Layer 2 of a small transformer language model trained on English Wikipedia (8 layers, counted from 0, width 128). Numbers have three digits each and are written without spaces.
In attention head 0, each number of a token's query is one row of weights dot the token's vector x. The head spreads its attention over the tokens so far by the softmax of query dot key.

Query weights of the head. A number n stands for (n - 500) times 0.0014.
q0: 417535501558448444470476526530484502436493549424485467605459464473615647494497491420497655554507593484543439524528484516447457612508485438540486540530518530539406481460438536574494485521444431466641541523556563441381481511517464488465544488463543473621612440596501475441560472452461552456523495530497507527492490537448524476559469497356458609436454473487475553525523600526530479461457
q1: 415301660475215317646350393312772583371457278646555504509523698545547305593552532761294454212374538432718452313510884537655305565854580244629644472534383728500592281739495336396279704568724230740336549416194555776613421677560515650553243576359558360463262456461537486381352541717436692697217600480355368668671698452309486366732358363418473610474711575756431472428398329687142500505574
q2: 427561421396498423382392525406424463425450547342493471475504526596430507593445450464434502561409577353480498393448498391622485452442387620482519455425586406444564660458473536573427526691567418459509579567425387345584498583458411445591495399523537592513552403563475366374523435403568578512544641477398587481612470433463566495421418502383550457442489505384449627480449477506471544592534
q3: 385466447672485615282633585638472445640517625488535438575543336453725597530398571405546585728633589339449533645542385571368637549383507358451734545452516490503337592491460378507600476632414470260655516707693595310454372532553444425395762519558566512461585448503468567385555611507419318308620353641694554386371349613347427545305447621639537574547451279573486429729613567474597500539421
q4: 472550493689630455503392417606455484612416249611581537371455521513731250470508489603506366469468537604386561622533551624398391383521328622523461423494313497489506621364606500463450368440529506537422415467476283323574638366560352471352606408738374677508564456442461634545467589403518562566570530544694549426528422446699565589514514515635615514485554298506473536483608553467531594437518
q5: 629310478560371483438402481378639544459453514507485465516554602525389491637451663583583389285539661497612484534583788503754467429551616546415682407553558480433610446511408450304388570551712315525391511575468497500411434539592699527491389338506500503580519533537480542409461478633471535458445628404450370497624547454509400473619425562553689598491761438523352536579397436589406442540584
q6: 654521391303375614462385568525529658527456503432515449359361543427340600413389592347442411506510514560638478341279514564658613576399494481402376632529617508503488525336415312249525434392436586538523382691505403503549480500561482553438487465547475670381349440537455644678473410466560446408443414446486513530559427500514335488597535509420468153630403591402350581480493581489512534552420
q7: 490613396662482465520562451448699614302394565596603440592414685702578415639368506441448643468605471392424467694652510525404357268530445299603742649576503599721603638580553573415279326582609435480388725402457445516597506556582380543421408626517493317670544483464475603292520612424626402614515588470369617503475527477471564469534432500517524582475580515611408718487358632732546432383554
q8: 454520440523511427465497452461461570672470437486618495428286458521639572369568559447477558512343524465363377380279522451547572440399534569666569550630495430568365502363500612455422503470450549423460391528612472611600567605469384467590616590427608493527486670471502596561513587492515532570518451553561435383519413581505362431434427576602461446584338541419398581418607560582621573539412
q9: 582515469518554472617515424495566469454288523547329519414466506573531590449619614573582616380405401655442497576430582375500478408536327336662443595573310607604535424505544488675456581383598554565392577411460391683682565396437651608701145505412427484551417530453512497479479482503562470626560439536484358551578669420635633602533468472506545445617477716537563406474382379734503409500524
q10: 485692577609507532761475431639625539486402610441472448470615371348779564461453497592475444632402596409353425200356488448449486511521602516377543465341439560497389445754497566590304518745525515656533607594656509574468682550506484551646434481352432551486441661500558615693515487375468472484405384515522483442526529526555616442562658528604445486611445358506408520384439417401506368435461
q11: 450575371575690497481563348556485424803632459601547441628528588631607462477478623352513558543581619507293507395365462411613660491628544518704556594474488447376344575530594445635426321612508513514651337520621640479623506530564523597645650455389514439700472500564467762533513582385403482427646228526712211447537540516332572199564490507411559589497544365491378522535463492561452544373507
q12: 397382507575461460429384296574455541519468277459555487516543574633367428649288618497457259480676466589636448512349634623479506627590454526467388449302492460312677412423563356683483530503582425588424495491441360617520457547741558615576406585539548396412300440526512494539473506555534495576458567473436300539458552477520574494550558308450406347357680620388485508497498442372260581552548
q13: 568330486571435556447263636407534543477652342590554525465498458580567534552481519486521361409595405589383478364453488418493668607520570385472554380595400500432475550523449326553483436535424493489438578343454526663432476460435528535460448662495508351560295581469460556559531505430500578609535573533493438655417507495546454595566505490366399661643529478559554438339524438498395554492487
q14: 494322458680372500471484444505408735381213544801562757591366463620395413508518479394526520594428546589399386626586411399298390503555661591518650463652379418468643469583459525507476350394529454624528462287364516708377512277690638484522413562459521595445226510432672536669448490394500380542478521606607446487479477537381482562464587566393425488483552664447568398538444413554617562470657
q15: 552536562464649399601509387423524471514485674559659384566466475407440509394448325544494578403581668391322305444562563601411450491425620562553515611616558460465476646616439265332556674391535547695408538243516678568404448662463463542539388453524577522552529319409392436372358478599471596509432514575609513357565624290600413540480515547359497402311494510526470452370372531486315517346467
q16: 537626626591506603533694653568463389755565559481671676432534302550631523398368516518576531445541426524503506443378418551457577594525542449497643534530520492525454573520623405360624514626518391479603517530592500505487434541353463492622575586420503579384399511542551500411508546429510452406531346445704549383383391487558336656359572637451537513679437569511503332511564545479520665525464
q17: 583469562503648597447340487345550536477539487500546402423399584648690382527551695523500570529695409635652542569393331497503541627528374363641415390497441441402586503451654517497447491369458508606431604528429471497691529448457497578379769456469278362631612472495444456446458465405649474459657539362458556353468461538551473531448462340532434550482449549305514553420554462625567549417550
q18: 517306363595564540549614455390412441633345627624660506577337511408522471615520602458428438659545493575445360648702614735248490467433443424630493448438593477525549304510485610467854589478689517412610522528595311382480487571618511420566618368392616603717511384401623555557849493341610404562754376405409606715375565554460557348731334493435522500540443591493345474613545434604474547410423
q19: 500422570690395385569436425608593557517627418399506591705560349560243719614503438491464297584459694436544377458601672415631409473357474452452628412400413539531588554599363397630301583463547543593429437544569419539448482605461497472413435306544659469479715332536421629474506500360384364588503550481541511516631608283557627768462488451277529544550724376485516583410444508521391546510639
q20: 514476532512523561620398511353511343610298445334423457569635597492404494529503401417392572709500488419488386668366506507658640645636556589655463584646420649484566480483455360535463420362666433490663590734448506775541629478531549416565592575566494576442578297395525531411494500516421643605379444479329625546429550655457512442410561409556541517503321556456704327624471418503519535515545
q21: 461658438511535274551514587565590445549572349537596622386528418613360523381492464517411514500474591549639430466598526556575475367644389532571473531433502451522419534635351749540393440509577476505740473462439436485484490510450525484572512443451697379492392484418495445613574427547609579471362654573437509631360398429536388464510574607528409495449573509356530696707450528379463521517573
q22: 508294512565194503506640596405384677529356600389405516372450494417506629545528508554485591442412641466575544443482528617460541500629548424539684442544403341642555522487543595639541399528515472544589495406545527505514480638446371503751337468311462649517389518575434546500447546708431562459451478379470313603483636449639612441560367576610415667497534650568506478400542290612635642509509
q23: 524400477525514549575713399519353456629584565619561696578563287537731467587637485555477559416700555459600254555327370291565459539465425476566750453494662590634500629480470332530441593719434460596382623405460368426606608605455753447488610367594453506394432376441444397753506359510390569422475361411556514411452406531557458599344442529516440411497397528628535565370543543529391610681468
q24: 578392497466515497345486590355488633592343408531479573500584472667518635339409615584591395394496347616416438594629523500640544615738528662247479492584612468543608494503435584572309610522427395617246546422488410433507442494295378571567518481517645488490247190202480740734544398311373676437435608565582644640395482428461614541617421707482469478401643533615394500470611569484521366531527
q25: 411570422580453583460494562484334543609363440645535569528174478531428526370343692560465366553473500497491490420551532410561400348519418389344475533341673553567460362349490506578607719391585515464564361571436494506539373386456298466393577392457576365668553525654484460491590728408319370488395399531612628441471443578441553622454419391503640465671482534557450468379416639440722605373472
q26: 598484546646482554356568648331592395467656620534561622434560232572468608477579500610595548494546363221503479428609560357552644525440561518395577478431649302515549695591770742497643524482506500391445605527413530273440601525524622385582843597609564533421471676397483506285373641493364358600532364497506667390603433526531494547589465452256554506531522313529583525662524376605351462615500
q27: 404416485488471465521612542484473681467533428378293522453471547558342385518328612475403607402640550555560513544393706365434444543473385662473466545464480486656455436677262566240517312416518544362527505518605568326497361413475379623557434467591529495459359561422245500599583481462341550561543438515745408589577412426486482580373541487301566381576471417394396406470451601500614450294646
q28: 254483516643555388604567588298607545622492526666581554479459479547530488606328535505634541481445675503610454667453486636573308519574380519556616470554521535459582649476590517560503465281438607454464621469469581447541622484453698596472602578602616538535534551637393407483457598412425581452510572680418475549680500464495380391556445423506364431464334553470411615494546442519672569264537
q29: 650532420461247553500543405439371331426622570713361515455661270352386469433525518296624473454573516437532651621315425408519563491588604652504579543384533596491555661515310494479607507629497563451468524608355739390466453428397560313449592536341441450394665402454415691381710578332625446636534406598440500503512311386423694556452705459493441540575453305677559506529424350418636582363484
q30: 701538491506426505489407535526300406410681497815525458442521320415652604362458487604591414500562423532481616435384555619514523510644463605578623518440543458520615442523480685491456564526445402461354565395532483596428474421370429432535533551500438470558616442493567472547558666571541523511285564434352546508311573500374622553451489506615605518560577404535439528640564376577558463734393
q31: 518407433534508730474511415602470321503607606252705527531706539442488225500590286538684457578504507480400496666585421383434652521436504427410492472426438560567192539545508356188532234596397514415618446519652603395471511535542592363493769572414652590439456492553625667432481477400471466512827409511503580708725418449425385553132576655407551573570371431496357286592790612514707576466537
q32: 551472692350515387507500571467392515410535480602656494438497533652436575270620500664657327220279469610549250643555632531619457446635398635313428532472487625426518358431447416575413403432618376674357548282490453523534439391384485556574434480500603481751508386554476566630518663724457578572301719557167373557644634431507766637576421404515670517407704597479364594514497382497567452591440
q33: 441425524464399237378430381574798627484304463380456484635514601418401561438490558603515403319411500380518371563660438375578447367750500504544599482607470723484590283403412322405442617515623283655333484664392485625549579600670626529632228676486446555369531580616418433247496586709591516581449537395369439547656598311473673610641381343305598365436573531535427490334451460705372427356659
q34: 518475480456517461738621611564453530486454673475541340602387393511543529293698468448513742527483545527512456690561530460414535500381637320582380658315460479587744604371401611477512449384399605484457416437387516512335559361427570411448476348546463614574712625547523477595550380307541509543448485462549455381403527334467366535332258445276593555383372534527717474491532606451370434506528
q35: 422746544795329586508464762646493521599592795389524542702703093507668472386399496568564376529367422459439693504260415655358339240512679605389362392527454574402531445443562653545529480492471388422611514387412452427317777672381595527489284407454355375411538371731383331303613444412642404386629576426601682496620623568633433590367425641310405471545351610553649445477593649576395470488337
q36: 568395566656382446528370426479468481449469608589525414387406496667642352537422264614493449380489625213413271307358517515531268523688522319748751370339574466583647604497407740604490579621344456470486363649286424623469614480547562465591515361398485304524531347528450418396450621595466461680324431418349283507560516377450544368493305427500660388614554381425532344407585446714541449399390
q37: 480377561496519578616507468373503300526507544439598618610618327519440522616527386507526555429256572538546500559295514719500454497486671604352359561366490345554679466696504686598127504678713548626493487286458612390582588345627511595444454490447614449693577307576524550432461400434444607505509755368500273511630522555800735460625600390548651430474711670620654547375432624493530349533450
q38: 460580418633472556381745467561346593479627676741441564589620561429257632307453506524753513383486565503698507433570416693628443555549576363468602388593455297436487592584630564589327418690441597426411409679532642439562506599573540532497306494471656543583538520488538654575445500517511467445596563653488475408235457547562559493455582490513597418368494764487595238490572588367554500278422
q39: 545617530519386548509373514608211484537622306571342539503432690613664376540461398349430619644384571563469671423580509741549529491721398412612384487555477574522420503757638589425549569437539365495494578419520649372560281652513462583601443651556550580397711456533383376509534442673394588469492425481486431441518456347473580491494380600629374656610402578548441640385582447590403443519540
q40: 436408465597371302695425470486602465364487723508242251400481448558623434580606707629428500582343494347553558284376532406487478566417623583380666519559488411389361557635556401521422564610492590677300545316494561338635589481517589470592442723599507434408353269491338416483560597448465454554369506614420698483419401461481385517649384414618593531524439598545530513295460375689538506722600
q41: 544578559417759342673500663522429472404497627432393372494535500569388403344674581382510486497511579546510568446493528557533469488533541493594554476647470525574578444622360516500457631296574596578455482467357497614586434509470530614611392415556888420516397526491398626527424569619353539390396312596353766503844743474591462660426612486521613340390462615526374289374426522445621529399302
q42: 510507538391414549339426629630334346520518278450570419503538616256561690472476442597619609438663653469328535679474265872611661633420389665460349595475324294539719483307270564508561474593392626448372392562710482385483483416541496522632330537493314345590473544477412550570467583362389493528639503562547496453272341665417507515392475504530435219288458338521394643518480602662746503630475
q43: 545536359517521592569585552415318391627520383424672369403468448449595591580506509613698486472607478401621927589449506252687494538497483634475392427382430557360687579534563562458375443581533567623497356500344415491682453583609238346454417646507489482424668603406542324332600307349607588492509652377463786654478500510336366389451336455465455354639484518526413472611519506432545500374623
q44: 367813554504508300546634641622306459511325570500457587518522384591394727527519395390389624613450618640348354783532216492363571562338504437572527408405560408687355379447680679484312629410352649367671465259594516344411467414177516286264513394627545583537679465534539464551426424528621405291456629407525638422638398493647663477446511632456374392774411588287527667625586398403460578318639
q45: 712651614565378428539404299367596438462462537411526628544571678577521388469329573554457594485448516632529454336463531430522440497598716426745434471513458549649487466309558727380537704503503371527417605555256434476728512536709307436471504485458469427494654660321446521447343368540514432608514684422395500277448480720565503638455399379436347591486419521591421668624609442491476472434536
q46: 517486621528678530452461644579380529581375531472385509459657500415580471586407607481874422451397408592609664433454625582531506435224352500628294452354614441546258634478646391544458510507540523544720391403758461416503425529493556476622384535541820442470582548451486388566625450390662597572455352476694350361594464537533576618363527382471254275403487444623597487608632336343633513655472
q47: 425708439520379428510503413509485457512537450356562338323574461553522415620611510547716570336307406467527504766483481570513600673650378566481455553376646610418426497550626590428570583583540195563530518333482493662402439330455632419373600469547387646215434486503460765638712359553408398489592424231450603455599497635406432380472704486359451598546428615641380694291514529418504451462351
q48: 472636432423593654427637430445517527480509525595458578579348360561364517550328596412539510458638509599266555441474451597393462603628756385577331529633380506359700527361497541551530334572473423360365410391590353551426527625602549427367367488589370451445362551614602518422671593655469520564365446404450676481419573711360300646342429580497538647413215657593587440544602549413430447553545
q49: 503544412706660546509484486551517571451481435482619369434687674575654716533567601529390471512683634456688370474679455719400649380589539500451638516522564509551550590515406385721613478517534549449488469389660445402518612415400228766512410642585334469485527395750519600442353424389572546586422515513564716497658631442434509455359466631530543423536624342518503482512361387412559521584361
q50: 409433493468405443348461487568505716532370436473494405567472656433556457378438378579721610469573684267628701543451280628552385355420527612474530490372516506561491458435307445534691458572441400411549521547588443511477452467512361614645780449435509605582602491639569475637654463406528675425539473314424549289442497577466639595495577543390564461565381458463613447454521558563494494352450
q51: 336419521595231535419413542615450545476606530399603556338463323321469390330242626551446717357479484581659415710307447606503479522549638475428413465523518593482338534415479277569549597584421373613648512675331286334200453424490429373607453506480574611531489609459618439490404435524480524449514476638533276709531552462509689606381662548507488583500434529570401614474461601631459516349372
q52: 475651519484584339359454503619491449594395390415464465494482708479705625458401415470463453414622435590321713500517481538433428500591536285362575447436601402381670598536219545497327369679505700527462664588608589348528454284520338574548666568625369460599476594543484404395614460493365479695475557393494482755613503309697568356380603534466365397524385370491435467570510594407507544341613
q53: 670378589670547431507544533494503611332592652041669708312565432342504500459448490523597470466403503550336453571265472469603436428573478665520511325464424627461625366560469486592391390500488388576361451376395544548458207497408641464336180686342566477617543387590679581397602361515443566634497497348487549463486357447359420500429637354372444426368514299189485469436410226449387339430641
q54: 206584369354396488503398467404500529489384706555377435586514450536455662286503460375441509560588500581689464550534575595387450589570534543400383502590481486446416474243535503593455583571487515541542489445607491656599486534500357488742609511672678432373552451532523691543537749444455384467503339457506510677338503518509515561483503368689434537646378474603314494571604647407380471519600
q55: 590455469725429437339341667600643309535476602658525301721609385623409380524563549446479557507559460566459511600447692579391564337611621684466507554360548372550726549516533507518477468533537286558517375490378599532577378577256369462623379598500304537447343563500494449412399568550391513452467390677567535402354378537783208605522721608500616691323308428467333494619575609622558610603628
q56: 411491411360678598478406390394397480529447316147649554494670477506561453440567602397513484524534586510421558401553363393381633437337458528552419521651716503643541582591625660725560387334627558379628578570341588593521421444559621396481660558361674511281297414554423541394519464451553578567503521494509628458497371531597515423592528810709529467713457646451532464587520405544553608366557
q57: 516484462623500554631581427607393518572689680367335625548355510391500618608360491530405507431536532323271418500449532407542408703430524630540443386775621481443543443500391533388621782285406679469412706540581598270567491273534296497552489524503592491437625593638494497617603369527454533531685454643386437396572561693591395550515471610531578546628513277474500404636487652463742420568543
q58: 617423559450237452426404269409421374395506322600522525483568380514563628513503526618372364479376440493522530571487392500494520583516526725603500426423431438494295738558626509437518573467398376487319367503418360565569235604641391370537483397494396458598740456617688294617437594481557583464538602475529367547444530351646377481532679487510469556608533364594623570675578556404458461340406
q59: 509718492477542683340540423552549558368576621352595381642463456438774656503450415539533369555538525507513549607383213475267500476847513514511503487628565494517554602440305676654609598390513666522672485393764460376397432494705513570545602550548521431614521510546486380280529470610508255487373331455500305379400477494549410562419522510651529524443466577472363382456453494401503516633519
q60: 556351603538500546537643547497417478729446535644368607503461288593651550518484583459514422590460687711321585518539451751308513539439423774291490690443437513656557568421529490493615445598503566474376460860537754478385659383416524568544452516531511695526585367500509456531469316560741453492652633360449412720263590414464497659465655468496528707447516574342455596600503619494653474545439
q61: 441436540260469447452417533351515462359541640329569459592599625547696476455379445500523466429674615472455539513316754290609602463383646440710368535439556651471478500563524653390497681434570503380471591604570497613528531626732517551391313542316462465553433490264633479707480696380602592500537660526428464418521631242522500539503541466557497403432562394716343503589355329467470566380519
q62: 227572620323210563675433447451383806573523351403653476451723752609549609490467580730393357442475500426420525560579577475587329416728543391584398484435521442320698342365394386382431621545647463675636358283322524644711452454402539641652458334427512445566508400613481496442252568444671511557429550662447517302612551631599511519436496416320246417548345760429477417519358395708355519780654
q63: 412347595509490479500657328570438747477283339327439579506398608557600616421449509558558409560689343349450571549422542554528675331434487367621615441656448297568450341604347739660606618473471676423655619636517269568536485500542461544503455396456561447383384494617540506305424421474492437529464482509491461503518483460602627401553360242484435579293536596317557518460633460389625567503535

Each question shows a short text with each token's key, already scaled and adjusted for position as the last token sees it. A number n stands for (n - 500) times 0.0031.

Then comes the last token's vector x. A number n stands for (n - 500) times 0.011.

0 "ky": 271249432566541518573546512615483444570505568540491569469567523501503509489358522539444500259448611321509598508310604470461387613520605419544492532522548572552406557583596574500609530399357496
1 ",": 470306437457577499570582422638551502605457542531442544550547562534443450501402503535423454304428647290423614535330558520465420527546596463582564509511568525506430545514554592566538538413420482
2 " acc": 783331346422641543557543415625538472576438524575423617554576555468442531503407539594387472226458653244497616525276568501425409551521628419568526552517550521511401542520603614507617498471333532
3 "ording": 671556528362515578540499360609453503678471513568416596484632559506449468442465421570423543253416672294446590559335612531411426588527633348555516515478587479485420474508613561523574564508352553
4 " to": 571731638451450608443534358584515493667460548534402583556597590519423435436428471584427514286436641293450639555265528532450402536566601424615570525474578546514379572508528536532580513430354540
5 " the": 338680623499512638418571322516511516624471478571388593516607603538427448481396524528411478249409671243447628519313565530455445567554652436575541516522564497526415550530611558541563550413383508
x: 546467528506526369478505495469458496615440494512517506439534466508448518560482501548475524547486551445487506486519549498510363496528522556482413508514302471444514520482551447477510473494503471500493502480443503505574541583512537513535525490503454454483480439488419594478521523521540498551465509516449491495529596507454554475459576465485562494530476470534506523446390370492497111530498
Which token does the last token look at most, and with what share of its attention? 5 " the", with about 50%

0 "8": 296394327543606531576530474609560468547433535574434509471552545528450470485422542574452517261439642296481659524342578516475502572554631413640530535478627497541376577509597558542619538427378527
1 "0": 482262328413569572578557444638560470540447515590450515441565562520446480506430551583451536255457646284477630514333590512505486589554622387619519542460626491545356592528616561530599501441386527
2 " |": 750357443374586566545577437621600491613463524598439620495596573513424434480384493568423462196426677244443628504271598525450475568536635426630566494499609549521403569520598604514555518421367540
3 " ": 677651461367641615569597411610605502642520536611435633476609610467400499520391523545428487201439689231423651504276605500462468540570621411640524560480547506480384567515650566536570524425347505
4 "1": 511685610380507668497616374581601503606531519610451595443583574479440512518435549549451505229470670258443665514285614513445502541598603410657509546473585546487409564500634511544571500470391536
5 "6": 362676712531367603425559376538597510570553509578429578456563576507454468503433505563438514264455654274474668543262586533472466574563638414603519548490598551526396565531590565518604508449386549
x: 524553415514530451492471412495491508465463521489509412478450539551517475580457415382478566564533501512506436517501573541497422433516500499490481438465452520442541543479551484521484506461567470631532512463470452481503538439467452548546500447495470504565468496479411555454489461470584555546532576534446478500503576530530547493603533502437544563487576518472437526560299458499556125488467
To which token does the last token give the most attention? 3 " "

0 "8": 296394327543606531576530474609560468547433535574434509471552545528450470485422542574452517261439642296481659524342578516475502572554631413640530535478627497541376577509597558542619538427378527
1 "7": 484237335422586581559550451598551453561445524578452522452538574511433470495427542582441524279457647285480647529328594496477493601574636401619528551473635508566375575507598569514629535430386534
2 " and": 678361437393605527524615393633543537617427524523426564555581573545437419493436474553437461273457665270412629537335586534449432550574615451622533514504546504544432566533585548556558516390402504
3 " Sant": 889772399332584596520559458634613479608421520618449611508581565464415477452433515601389478208444673196434659547279582489469386602505617395604500554519576556472335573534554587543622552367292528
4 "ō": 462839582392476557442550404573558488587568558621429560468567511516492514472345485555443498277432632247482605547279648490479474629531654411613497513496521569487441549576559544492589538392335558
5 " K": 192743641405470631486555407568604498612461476594407584501589557470452491475387515559407493206426655259420674520233590509451433576536647375596496576505575527528386544547585590502589601399334542
x: 521528624443500434487475513440539454520474541508481491523474516458461498516483542522496543472499546496520463454452564541448456488530534481480477387489437485444479443570538477455526478514517491587489456494465449593580437565443530473582538571434428514465486449418466523507484490441537549598495504489424511410521518451576517518514535509505547522554521489539516496489465461529531081442488
Which two tokens does the last token look at most, in order? 4 "ō", 5 " K"

0 "ak": 255212383577574482548511541579489449584461573559452567529580495489502528504375557531446541220417619241472626500267603506530437634487655373597532527521532573526366595574574548524571547417326538
1 "u": 629130362484608546510538510579545416616530544570484625462544552519481500497417536524459541340441649235485649543305621498485389609544656379586498516507548604534379587608565520493601553365323533
2 ",": 635371474417577540530613390615561506608478546531445542539548551533446450496403502539418458312429649289421617545324562521470422521553594453586560500506570529503434536511547590557543526415418484
3 " ": 676649466380628588567577410593609481615519521603446607459592589471421514519387533534408483238432673249432646509297596491468469533570622412631531549485548504486389553506633562543570513431362517
4 "1": 516696611391496631511597380573602479584525502598461565419562572487465524513430566547433499258465657272443663513315603500460497548604605406659516537476588547493411554492620504553572507467400552
5 "6": 361679702538377577439550382530596497555537498574439561441549574513467474497428511571428507280452642288478664548283571521483468579568634416600522536491597548537397556529580562524609512448398560
x: 525558396513531453496478423487491500463472530484517418467453531549528474574454418375492565557527494502516450528504563521499447432519488492505482438473448522436536542478565474526498523463556467613542506459458464503527542431466457542554494454499478508572470498478416544465482467483580550556537588536418481503499575531521554507592531513428548553490576513477430523554320431511564123494470
Which two tokens does the last token look at most, in order? 2 ",", 3 " "

0 " Japanese": 277381404591550434526552546657518517568381546532474605558549533528544505474397541539482474289433619321456610517376577568417449580524617440598587491483535565520406506533582533484596509430369556
1 " voc": 529177317517600476535511537619487484588378553601441613506570546507462522473453551621426463282449679248442582507321605474430436675556618402562513583481537544518430539501544569479619564435353530
2 "ab": 841393390380550544500481460548510500576411543607420632492603558502471466464441518565450485252480685293504625493351588534411420659501663396630554557455526559520392564520576541431615536449361553
3 "ul": 830705510315509576483535439622509468663452544561465617461566565540479459399436483598464487227459674206458647510355594562444329624599677414607556518481551549556386567519594543504612543369330533
4 "ary": 493660544446454541462541459544470467536501497538465613485563547541474512497455477566454508310437600335465569491394548507456405605598593493556457531462485524506409482517557523550599544465417505
5 " during": 308720636524476605383506367550508472690374507498399576548574569502470444423409503591474473250437692317434573582296561502439398591572629420569544554442555545500410604489553559522592575430338541
x: 463546588419444411423523526477416520513494519502508419464518502543480543612510555449460466539484570536491530502438599470440541396515569574544523494549437541412505479457537522497509480439698465531484555524494392308500522553487559446475540493529510407448521464436485545464394529463463569631475506517402529519542525444489503541527561553469514436519501512546467562475346477423583299553526
Which token does the last token look at most, and with what share of its attention? 5 " during", with about 60%

0 " the": 291388403573574387580564459679522503581413497556432643545603610514407457490402525525419488245417666242471633503325558527462441566562645440572533515511551485507407551512609556534556559411374495
1 " age": 502398470531587484539623455612525578567506621469412591527569466469476482577437524506478510283432580353488579535475581447477449529502566473515511510488529527511413508475559568460586497414381523
2 " of": 603370455384603563473662428593501566599442582482409638539544549455458454519436489541443521238476657370440614504337631467490460581546575417585492516466573547488403568462533536432583408409431517
3 " ": 620614467365624592545617412565585500611513527567414626489577567463424526555396519524427495222458656291442588467306621489470473556571606417635502516442532474466368561499605537530572427471361510
4 "2": 517638593382482618481618408530561490547529503575435567417550543493472548544415520523445503267492633320460616486303599502478499577605596411612490531459561515490407557505586512549572396481406530
5 "0": 453661666559411543405620349544560486547483523528402537451527531531469508525437528570424497250447625344483623520302595457506498573588605369565506501453571522506360552534547523531565472447380523
x: 527536414564545431496460390528576498481436492500467530470516542553488540571483459383492516554525538530500395576482544509442533523566481493472489490494455492389518448565495434511494471493518445507477628447561505455520515459513492498509483391508444445554485447486454448501479534454563537686589545497343429459483620495595608490514570498493504564549465512446402571522266531572519257493520
To which token does the last token give the most attention? 2 " of"

0 " −": 400425430554680450593460502647553519603474558588480609582635578423461466480455507566451521299429652298468617537335654479499513547551603421590489490505509490436406525477579586498566524476430509
1 "1": 508266329437604544587532449618564426564496478556458576473552557509481502505423536552452533255441637280474656530276607511473463550577630401642513520495568564506373571499591530504587474477390586
2 "1": 700378412335570590567561421601577437564501475556453572466552560512483499504422539552454534256440640281472658527278604512473461553580631402647519523491572564505373569501591532507588476477389583
3 ".": 676595548408502595539560424555551449625496511524441518522637553518435472506406526557458490330422649323453629569321569506489443546533631440632541468493584551519417590461546604572548507439414495
4 "4": 546736649409443592532551388549583493579522443566451554462548541525504496489403496580425501284429653289490654522286580540473467553579641381630522531475593559536399582507594570544619493489379556
5 "%": 314648647454462585503602350542537505577464485543427588463640487506500532523444490603434522291449610256471533546419608484491459566547626404594534460499539486570379545491588574515595580461398573
x: 508540511619515471501534513533594482594525439452545549470441521582515559529500496512553465521517476605548506486442520589570462491540505594545491515500461508388553516445513436528498496530602421541468523578493495546619443464422482542552476454472517508543548488397459487509435586513516443648427496391410456462485465510558533537521576526498560399535446493506552534490497419545468269426521
To which token does the last token give the most attention? 3 "."

0 " average": 479409526470542416580526437576522571551462521563470589581578541543484541569446471543571542394449572307490430548461592453480480530525554439502548438486470458476427520440580582448523468498445489
1 " d": 543158327533621473581513465631520459594430564567472632516600573506431501534360577569412488229449641213405633531298615502482395598568621411551506536517542509539407543498626601514603526401324530
2 "ensity": 523447463463543581535524439623498580635546554581408562494623557523471460552469484572416517348440630330395542521425646463474471574526535422505512519516498472482424483474575627468577526478425563
3 " of": 712565542415537601423588380613494519639472489518432639556576589487418415480417472574418484231461662295437611539336633514472403566584586431539496549511587540532409557437560594417585503425405523
4 " ": 478705555396560637536608387567583515645535499599417611480598589483405504540384526555435486221440673255417629509299602498477457546590617405616522543479548466501376560497637558517581505436359529
5 "5": 328650622510409576445562363536598473606530453593401566454554567512444490525425504568435508293463655279461633523299607497478465606635612375587502523504613531522391567479598547551615493471388551
x: 520551494530502472463499440516517508491495475474522448441432571594463493644446425403511569540486470523465458499533566565442446473579457473547504454432466497388514532505507473526516576503629428498438601503512493496513491466453528527536501468494477483574521478537343485505451514487595552540551516497395432481478529473508566466564504517458527618489499480467425539543366445510483154477491
To which token does the last token give the most attention? 3 " of"

0 "9": 278398332531616517593520487630550473556425527580440522476557567509448468486428541569470489259440673283470661501326577499446520581546636400641520572459620521538377598511593547524607527422397545
1 "%": 523245349501587497614539485629533476566426524547450596462643511523484536509445513630455535277454626246446556555392591482526445601558620398589526459491534475578364561517607571496607573430371535
2 " of": 658362492413581560443624452611507557628444531532442601563606566468422404504442500591452494266466682285453633549388633500482423569572571407575493532493614535534423577462559576432547502421403484
3 " all": 758629405338613570474557401627483527655498527529435692493602566467468451487424496550426533293454681216433657594341612528477418580517630408582508554505570515592438581546589547516640590396359542
4 " household": 516756543368507593506623414552493543654508569514420606515564536546450495500430480542461510266438659247435561546358616530454397568579612421574533530456524468545389585548632567509588536429372504
5 "s": 282641619465424527445556436496507480598507540612448548572606501546448501531382492551435473241459624333451607505316615507465405590573593412603491467488566558570401541525625547456617540450383540
x: 556494536471480584496453464347566495474482512473444452545446565594536554675482564502496447491508476523577457556496585531568471506626465509417458462538526524411546420488527400503417483512479563462525613513444473517571503486480500528485559451409467460483490436510615521422467538530464567637312576443499434500584536445481506588504542463509530517460479502496519522499476458563484253440507
Which two tokens does the last token look at most, in order? 4 " household", 3 " all"

0 "ensity": 392413444516577488568474506621530574624516541563441567538594549510465470566463518582455530339427627313424551519402633508497441581536575416519549504529533470523400493460578617456583559489393537
1 " was": 453360408435575505527637495679514477609425547547426598524562566524445436446387497551430452321450614303441629534343600544475426561600599446558485520533569515528441488541547555467556485450400496
2 " ": 689418394416648523603564437617584485644503533592431607484593586473421502536379525551425483210440668263420646493288590494481456553598619408624528552483555468501383563501642552529586514442373535
3 "1": 661569525354549602545611400598577469601517508586438558439557556496453525539426563556450504250473639294444644497309598491462481561640600405644526536474589507511398547478621497544579478489418568
4 "1": 564707680378464609475625364571578485566527483565437566452539548497468499544417555570458538241473632296456659501280592517482449578611619414628531541490604531531367551504580529529586499467403577
5 "0": 374669714519422561409590319530571505564547480568427556445547544506470490537411536575442526262463641298473644504254603523504465588602628400586546535488631511542365577530579537539592499459404555
x: 567494417553540463467468436513545500476451485468495419444448539590475501612436444414496546543513463549445443572555587522423465514531481441527468531484443523409518483584482453532543519510608481603524586493521500497532506449513495536504469440450467432543508484524412497499465533475550505522531530489403439472459601463574569443553539546446525555542511500464480567563295459534522155486468
Which token does the last token look at most, and with what share of its attention? 1 " was", with about 50%